Layer 4 of a small transformer language model trained on English Wikipedia (9 layers, counted from 0, width 128). Numbers have three digits each and are written without spaces.
Take only the direct path to the model's output, skipping the later layers: a vector added to the residual stream pushes a token's score in proportion to its dot product with that token's output vector.

Output vectors of the tokens that the questions are about. A number n stands for (n - 500) times 0.0041.
"'": 613453445538449489446583653428493398437529553523511564521513444605510537490550549433472577457437489533440319574488480430625593555605645459523425514521504249402379406571308482495681594538456534550372362352481325524486493605550621366505337475422503509421495592448337608594378482477477638630505406539518518451371510488542521690401557571422437409486444585553488514624420647514492628381408
"ür": 370281551297357371549494545470646625511400346530407676330317406578513346360737470578647327503647399507563365281519532620543520614372768529482588488569489605436484521377941315570727675334562404648383503480401528482618632471380376386613448301623397338637657542572486382551773503485564503394510544421684503517414493508581386452578571491422512680482536467562377457475522563300529486606573
" countries": 492307462369462437678413476518364424596495508562414579632406403598548507400561544484412447567628324457381560398503422397419530350567486475450445556672500587604567548334679514615873598704703525562467443561341526497532497307705609488414388405529497509529505430545538407519437505518416574409660693402651387548577594544433546284490530542538628568535344495596293338468614554431568588492521
"Eisenhower": 532479581508383742551356649516596578484382421610271590450400393484311535390603507397564400624435526413567456341528609484313431592379574402426385474529598574488421605449598385449825805443660371400506442608578578613643604443312520412571310514609368286540652362460524615592575384520332492451386632344503367601451579557428526561635556444605432606477519465723500351285476458416689698556603
"]}": 337436306425357657696686479472569524318167582609299530411374374441621241491785558656598120272647391561430355309513559479171485609525354497444390458745602699520539760259873380482760774640621299491439480518431615512626395524600236557246298572531448611450500572441445596697606535370301733643509731388458566395398442586210430323774475548566566632627539332485462342693500575420335518441850
"ox": 544512497500397250496503448399663595408411469695238596565477464616444536428658451596622439469527524316618329328769516392420392522357676497474557581506461622545524597478706637392679535593520460544483515683686680391601527537427613490422535358624526416434694532721414712545664621565358650299558558599379541524434470505463397323677659588624554408663647586679430345445525554500482564350578
"ờ": 452391581284321538611582545266564449464340538574323694436339540545583331357693601349643500494571370506412426513443350552516473659438457408482475549614547635537465630443705313618813553476658484446418659538543603368661634507431508553537533437471553397567466318564464583525583628351335593346311414393642344539336506654544472432612506523632485308541509520536494353437585533342715608551457
" Commerce": 505388469497452365647395619412532537465478502506503548633548447590450398386641555430474384621531474508418417395598592322239470581383545475457433607547489690570427594409453521291723538482545440454493452612534599524564602432362330572556362384579489386494517454584496492622667429505444573554573594466572434631360468540465537358725587546446497491502367486552421406490585442395577584560556
"\")": 429435441435139415669812740405824565464484653390599658374482425500687390531812532512421363426705339522488473488845266303269341685482448778465286597673677720636454408343751374338810973380561523441415488567459529282567681570579540708524453338679619315391476436455382365799539551318375632366556646194512559554268545574327411424628661577611583648585470369601521255467342694431457536456645
"î": 430375604268404335524584642571491589480474483612222705472359417653683621537664355321425341420553486506570254365419470502480439612462619428482503611585528527589398484382599309494751694524552535601551658425400426443651478355529455426399503349551408310662475479695472509423449483420475580371394446408503428565345509509478475335597539430562648583571631248507551309429523475452517629480525
"sion": 570355748416192655555318582620476693435423680423375542614635425580448434436626478495314491377524637560426445356656438428505361675500507275480314695607547492554537414352667574528561790635575369678631284701677376379609416392558324511521592372459425417538507237568365407369529590415397433562371471339536493544303550614303375359539424380394685437656507193668275408382575571580549462510538
"Č": 467378384446322483532480628421619546569422536518520575469441346674664441449682482549505320674515399433444466411432534550514414466430548457420388481473629438556428477418770444352765699624584509464481658618450529500605459324472383514542441356583386491653676479635505477568476592595485542353495536445630410581424356554563497378481534470544681489510532444640479488445518571383646580421483
"century": 454480526310368529597599513463503605452469264694469576629475555624504445296675478334556206619610565319400504266443472538449422562561457614428430333500567615513544500202656493162827562319601430485426454493422497570641539550643315496543607388526453246407391301612399671441528555237500491394425524453337435585432310581338379199555461473585573642664637352529356266439307783476405448643643
"ophytes": 418577564402292727673549505556592577526493667635487692555441417512288410409802421429586263578648486543440393321627623471490554631454461640453428517599540685565516691307719355178920500631665534610566429532379645394634493440723572356612413497596646579730253566469649640429623468414428667339609614398569457613454423609424556305615638308681910697538406546500546415122702668456646613457735
"mouth": 656278510518276497544631334269576463436579434521301623609408489417555519404736451326497326555503536316517220556658200728377383361392555494460493568672497512517533523290401467547751592504574535306461547522678552388583675423368440269466669387538356504557627486487500472659569441660328749322264651595552377648344398570511418388659511287751556491356577606662432484521580624623720549510527
"rian": 617416497369440452616467562458575568668411411612535601440376321443442580610759487475454664473440262485269401225465405447767487554263648462495393719706451532589719569442578363288887615411545411553365470496300597591597536433450444426453420401434398435486533521438390752633726500388567372218317581567510415692453552553289397399491352403504556299516561405353278242622310500473441593463570

Output weights of attention head 1. The head adds the sum of these rows, row i times number i of z. A number n stands for (n - 500) times 0.00042.
o0: 286693362239645489555415592321427730415298533581610511466576220650445543456537638544475734491691650425593521462720494500438482547490617579109595287631424474547684469569490301544408547466495575352685429406301366652365395647292341693320308674519568592546505666557467360342522484592542353560468687516595559572545397710416617440511576615611463599434625295670512561576363492569474587549550
o1: 512581503614581532363290539517637279407261273583454366600294376511306654479339583547660346545436428438371603688438493343358737257781538551444393492540301587360382478511564626552542621459365544554384530641299683541189465667489399562504516608499427435659462389630584484391341799412452366637586616440599549501480394450351408428618412487383474532588196572682416601578401769499357512545503
o2: 404700434536359699634447357551317512307630783615570385503576457550388226342543692424412772487561580435498697433562562644406462557305449479579533442547450379590455907395334344379367607437395331296563414229640735488442846483544413370561485354172497610384395566651580366666601531486800389584506479419658533571486393558505523321557509807444598682499488456429589386523462579348486552574513
o3: 849549565517814493452527363457363321424479462536623641445501457502613485604539408481458618654202356399311490350499432598494358568662710576479514725500498542519784431424356824406516533544374570568574433522454561582434461503668528384466601423731483397310640475452452584646493535579542488339593455673549282852515644373802585504368324301217549664447293378669289548494508495509512511351109
o4: 652695473407381501544384223542561171310498477372510446635584480527701659456423405545418250562629497597576413468608523489501743309521454543689584563422417599393629735390340547392626732435325189492598569511635530223524502353426502501671531612315325397375528401661657666541451634411500488486599426410630539698779550543584517729587281584199333685468515691520372217373587416414504581503398
o5: 382755458561479498443479679503703324474620397778582605513453512310519590613351666556591487471607582494382785512471562709520467594510476542402361639599505495389629458518537537664439391429415430434445580743778513562710289571625635516231879757513535455594459448400377525461404420403609570331611480639334642726584400636486576480521579659572579184634534418523471626418501537472550435454555
o6: 688418499554332398400574596506397600695454444568459429417427533664521187557418489621538291427624572670513269455699580340419486427576574547528477284478335455646503671378422476465594298505632484519439450395208359387367806526452372477869523557461610431434396284660363218434459751321597284554666317537435564430621472540523443576585415333541485358277529432578437409510576581469604370818779
o7: 412675452361507600453719615423447427488334451596565401382404179371541524301401646358747395667655693314375465554409551564395648622560520631639530403667162493531624534515603661456559504399592543439447514514412658502487430499598555621374596809202404684462295554636369560431348619685476385454447337369486525365560478518359378424609513556542489426565378499697586706425672326531421440497648
o8: 240381545383463568376579382464301434324558477480341708324636702530797595692511550687479592224658382473539365543603446524389456452384615602700480461312599364631644594591538387430703439639483623657486357401640412317732726463425522434583225472098447302586709467491620437547499317228554537506431304450543442884529494428596461477602492552500483478649490367242511466767475252536432568385201
o9: 736628521528513352786664428697603644345530479361518562396295543501618594371559405471622555873528575538365499509528594546529613359329262516549337488615669617481144611514425380546571507466504262626703510310555608544716390573544500353279309440476314377689373635407261570524437423674531584559646274510464537356556660406609470457320359509664460449682538666384564382433649206297673441529670
o10: 514620381486640453703614468526462644159503467433532448571500413460631530378485434598442584629563581517412451369424412606496144261655595378215404278507738625450204514446584384438590549561556286554487471474409451505382432612466228536626353568517396432732567655782272508561545474345369927539457175445553545774651553709462609503555411542221726602528564409412326543672537536404510583559452
o11: 360571494296442615584374527522458477709471539364398489469540137464593619378594335322558610603525545429384562756560605475391681583287430550624540482444455484520402586651503430540439679513385463501436427283544680522650499334563433482450234516147393382516424448451530593343442379667594348546554638392653536321386449495412500308644443731594407467511394603381643400448404386653607554444330
o12: 384251488419570502446512499486351442498134613499298419491510379686558401487516744424814287607610606580323404561657475408359517538413669537479404340503576576325566364565606491346706273515550786450411456514305451322538364508381409542379286522352678360532538383500435490492498476638606601552451367457694591534484306445554538354506513604369571314627595353614457616429526366667506694609712
o13: 446374612619520567697521487255525733423400619453352512468552520502632642358588346579391756500432175432581344517598531422454465546511641329510528342562744390237392567527616341400426481567671418577506615488617546603604525419243514447348411402348456597685637550343536708425580513700065804610331535544455712333528573779452359525393624668711479718605443368507464484491584422612647551619542
o14: 547483403617363683824438563625602510376525409346458525500369793415525558527476682567605366300409778580538610463337525677724514596309313507635433658388636496308459404378454489474611534606744459424578437561662571265432370271668470394490507428538462527353323574324423619694597442549427697417413587387470491628510468289467529383410460405396517536641576559498545608426634695460350614091556
o15: 792470389806484456642244439517623353438394570676319489487389610564469620537406542418616439531337355559457505454484591584270634314536531477208366329494658543454250648416395258391577458565504663396367370582378717539255475415511399409733378242357573420439398437462343492565451670481420524649700422420511695660490498329565582478621538477343432603644304576561445613414526752327601426533599
o16: 718565664516695445365396434392521348374454432693435467398580553468659444729500631504399709541337439461460374393379625489514339495467693345841452567599407441455583613604540439384389435681655473561421494385567561706621502593607536294335640292418424752446668517423541749566633502477460447611568600616252475583472649573692478618416586430563557557532437441652584682590608600443627481531610
o17: 433351524398490593421553414490422291603510746473571672651578232425263548565410447589385475440393448691523308568474429346359620628537362436446413481554465526694725571421399473499570493480577405515477524583590384341527587428465620482501663709354560459340534432511382643538547473686340509445527468444584531409439357456424602672503485568333407437418649445436476414337581328625357466617453
o18: 451427673428646538297641673379424584493397552313489496506449618577603121666644644528760412388478590614612435639496615344655267586438648527773587560374617395511707449474489732547584368535576697620397636424553524386927543534468454470271542543492587285428619489513593373530570437558530547401434369545829399625539386558534435440527431509669394248522592596583658646469590265557382670500523
o19: 084645557527526590592655574381450542283732479707607455613362513562401277292556625569508650541571391511615607388427469398455467577715532430444496452460484447441379718605497656363424467517464342520341583480631595500267549707561423574522733302541264462578591521564470459361518619372617571594558383592482478355527349787381487341478527650534559432562336435566559514654420432352578446648622
o20: 696310501457334552594633523587329498757577517531554477367495288640496221619481277482482514646575399704540157293346544484490394596358541215709441671518474534640479630481587495552485497403739351497516583253326347480550469348595650516513636641494475621394609662526345480452642713484367561436541384501578347218581560586734506505528369543503578402313597360551568487455595291558670609519613
o21: 227428541522418393549427519471437660332514659509516623639595786529415426629541693620420350360386453592694554629679433489407476612406227544485519545539309485384509465431219415392526454471439393539728453430730538563461870332305499367632382545434642696330434559392627458625626347439553297613501678495381598395425474504467403445554583541729299606494630573464495387526575606495392509472606
o22: 666311405552679433549422379658524470516260605483287350434549510580324481544402371476715516507255459566350224752555403522362608649653602555756470399584621369287479583385622458456475364471574544507588508452502837479516587372542489438421611456460632608269562563490478459453653364704317425454319478553778654592507641376553565475451632337240595632457555445569409666358578388660487524409281
o23: 457728378599319565517502488452294397452697504707479487379456706420300550592249551467472444398749537573371527389475469841265657667615310444331309415482282548641404677384503223520663333580596430356621337458767593656539556318615727311477724634292593653216403563535374501468522352522435374271431367646368692347683624382479455420648580573413606492535608371548600734529520307498616458341577
o24: 403652541423530395333491439427511163517513357521536553530571379437426976476338236601298555545557192370426381648581451484368695548618377521556437313529390430627507600571532410641604581465474367569450581628585487710481498455495676525474692607606345499357683465468570568309599429562285441517470577591374517320542640485564484642336648581553433489420500413368392530527440190549661207581253
o25: 440459533549443573548404497431540390486652734550545382644426573488361103421744619669563448456589437654481635608554590416556521666359515408806520624502654410190531638390407465482364501403454281432482817419656588574744704331286436607424729358448513478393809590343634594460610439530502587484727466386582464282652500661563550567495323636560365281407534541658517270443619464518685407581690
o26: 437473723694436429331560711525644790587487223424379517393496628523594410609557304547499495519405461422516422534479432493515350384359634509531447437392576286614310572543641641553456427566520596587414486488486390470695549632476594591470528401547398263871588381444642355463329565397493487540517381631497448318423533548365343520350464488711593304437508531308675509488497355450470377447507
o27: 297582617552559375405791585323371433315143471472632432698475607584370487396462799593520483487472516593547312536572352340578445377789521535744640514598271547244435443574384845313520407438531294769635690461579612487488753456557563634483719312459384429396358531621456568490576562459453433625259569523414530419667506578457326551578659389436597603582536370577473540569623233639355497492595
o28: 509283478545447744789325536492580457505557583573324319651652580415279575492449215398542778383396449712373509464341491527487451629554539213381526730480638514525593661565583411346366531454677416251638566605640549433504382260428514531672943708285565638737650615506563351411509599431293672403606540409402316567533357512606520398504528744248533475451527451610585508514451827437395727506548
o29: 597431529495634531477354513525287421393447597799331471380459548604335314542579635578642602596273542578446589264528562484365469575613528536557517633500435466522513586361450530426374431535374604484581306306457673530184560508514442576560494346572527559282470551510580343691626528525643480355501420518689215549443458413630461323636491390265580525555462544661525624458489693533557372442460
o30: 687419549411508523390237559563589720692304563460328307288508544585555616686458568527580547388446396597557415645550644315413450542299574564564391516587348341314287599699548260417445435556556559336387558392444528689539496387410574508347443285384387633589547407544777637487556668605485280766755521472401519314371507540666393449485545509778351498510400548611586470365516590576511576496755
o31: 561595689358531553440561411286515235419750494597445596419496641433635543727366705529524357310551364495448475401558546423311617392476675547428301475381448368747657629406314573528554593582321648580347637531579440608384586570443717447392502524590417273649634495431570477617571589332666376394847356638480440520451549357685485644383454472610263355625451562528545348497391269399722404633445

Each question shows a token from some text and the vector z that the head gathered there. A number n stands for (n - 500) times 0.0051.

"d": 415621459560549435418498589515526580479535515440450492440540504553571535604539519475405595468606
Which of these tokens does it push down most? "ophytes"

"bell": 515593753675522513215409665462645600459565539528532443615627341445364325303555598441612604515494
Which three tokens does it push up most, strongest first? "Č", " Commerce", "rian"

"ek": 416188578356572455529465753453436522437318673391494547473350564538435600376496298302666425433511
Which of these tokens does it push down most? "ox"

"eff": 418291653462425593264408671553400459519747524422597531664679475567515478529799594587562410535666
Pushed up most: "ờ"

" in": 468655415248426413568545382536604497500586592683385530342496480523522543479439443453501536560497
Which two tokens does it push up most, strongest first? "]}", "ophytes"

" Park": 593536593627566417658475354394334511506365454422389512676551457593565206306755524590430639468488
Which three tokens does it push up most, strongest first? " Commerce", "ür", "\")"

" by": 540486419463481375483430312608682347487599540664450570343414568461601550635341448399413489419430
Which of these tokens does it push down most? "ờ"

"x": 518394580582450667249499294511643463339438542404437470587591605275289287344558543369754538431397
Which two tokens does it push up most, strongest first? "Č", "sion"

"itz": 384508593411597508292287591355472560438608611452517552576519367690376312431623547456734445492392
Pushed up most: "sion"

"\n": 555548463480478383466592622435412588536508465384485405474502529467478493585462594525480492526515
Which three tokens does it push up most, strongest first? "î", "ür", "rian"

"ia": 240642214473616540445435338731576483363583605576589582652533675353590373468668581361700343572429
Pushed up most: "Č"

" ": 646332466467349366415513510461277499522489468389361475530438480658595552546357523612346525477543
Which of these tokens does it push down most? "Č"

" Ca": 433471385730196447728565436485418376507488535531791433834471597385604445310487661512270794532474
Pushed up most: "ür"

"4": 595419503438419368602542810453405553464499485285426422558486446627398577582334651531444421458502
Which three tokens does it push up most, strongest first? "î", "\")", "ür"

"ing": 559512520322308521418498516601650468547614605585495411361527420571573648472461520468585524536358
Pushed up most: "]}"

" Dam": 446441501472402321735335437757597518561516376547565374698598669420426234431601728437481570669571
Pushed up most: "ür"

"8": 385530471435483413464453665481392510364421550458473488368553570583291547569453603458530468541522
Which three tokens does it push up most, strongest first? "\")", "î", "rian"

" metres": 603715473557352445595435371393486447666334525591428480469498371535557342300556368455413670530507
Which of these tokens does it push down most? "î"

" van": 510519441705290443455559424524315600477567277330788650643501773372593273660608543470391586631595
Pushed up most: "rian"

".": 506593401482086486530339266418494462391453468620486454293569483478400535487456521382543556588395
Which of these tokens does it push down most? "ờ"

":": 486477725531601348592425512517516508472520435591516559483628513652505468482672376578409566533558
Which of these tokens does it push down most? "î"

" flow": 432626576471484493705442488384489460503305458643432460434576513603524567314488485531616675544521
Which three tokens does it push up most, strongest first? "century", " Commerce", "ophytes"

"el": 432668586525473557257424547459600476490655591548457440607756359419365323344625619424716501410525
Which two tokens does it push up most, strongest first? "Č", "ờ"

" Sal": 427724328524417273455430329431599694417591475616313509483439359470528167550442516284624401387371
Which of these tokens does it push down most? "ox"

" As": 489548669377666278601383694440539584411501446566471494360655552666251380307637496417599443566539
Pushed up most: "\")"

" Crow": 503437546628377305624489434566519489529687369494641477596585609461578429391593559541196647603567
Pushed up most: "ür"

"im": 537587516552439505371500633440475413554643498543481541536593355629623604619431498555575576462622
Which three tokens does it push up most, strongest first? "ox", "mouth", "'"

"rit": 426352707467492546332471684487381451567662526445579575684663383577518456472781539561509458515703
Which three tokens does it push up most, strongest first? "ờ", "ox", "mouth"

" Stakes": 578287570616452424542289575723799494649503322489418480647534761303446371380650489341456551454518
Pushed up most: "ür"

" and": 528553396566337581539581402523387445516591348497529492427586532530516513607571485581490585522575
Pushed up most: "ox"

"1": 520658511455487508424435511514553466493638431659539488345587439470488537588500538494575459568566
Pushed up most: "Eisenhower"

" She": 429569641612343505486686547523506459456501524677768338458485494480637529504409549461458675652499
Pushed up most: "'"

"oc": 338533508430478354718352430246451522329436397623503612424600554636451527543606517659670508428508
Which two tokens does it push up most, strongest first? "sion", " Commerce"

"go": 345616311454542604333518248568485542308498682456455536583430571450421227373495619407647289469268
Which of these tokens does it push down most? " Commerce"

" new": 604633495541545612409487431427615478521313555520426469430495478488420537480385454530521593453568
Which of these tokens does it push down most? "ờ"

" to": 420611472584444368536468529418569530490520445638402598390520493510526567645391465537495525500562
Which three tokens does it push up most, strongest first? " countries", "'", " Commerce"

" of": 352574495535462384523424515472549420487575424557508487403546492545563570572482563517408513495570
Which of these tokens does it push down most? "ophytes"

",": 503489529586488238564502487475479482558527418536482441521546424607582275352548529661308569586410
Which three tokens does it push up most, strongest first? "ür", " Commerce", "\")"

"hin": 448335377647268528346426511482398331475872548353817530657622609597671465589820485760476504617567
Pushed up most: "ox"

"s": 350313457683586460299495358723744382459638698545604403547517698412636600438581393473433539406433
Which three tokens does it push up most, strongest first? "mouth", "ophytes", "Č"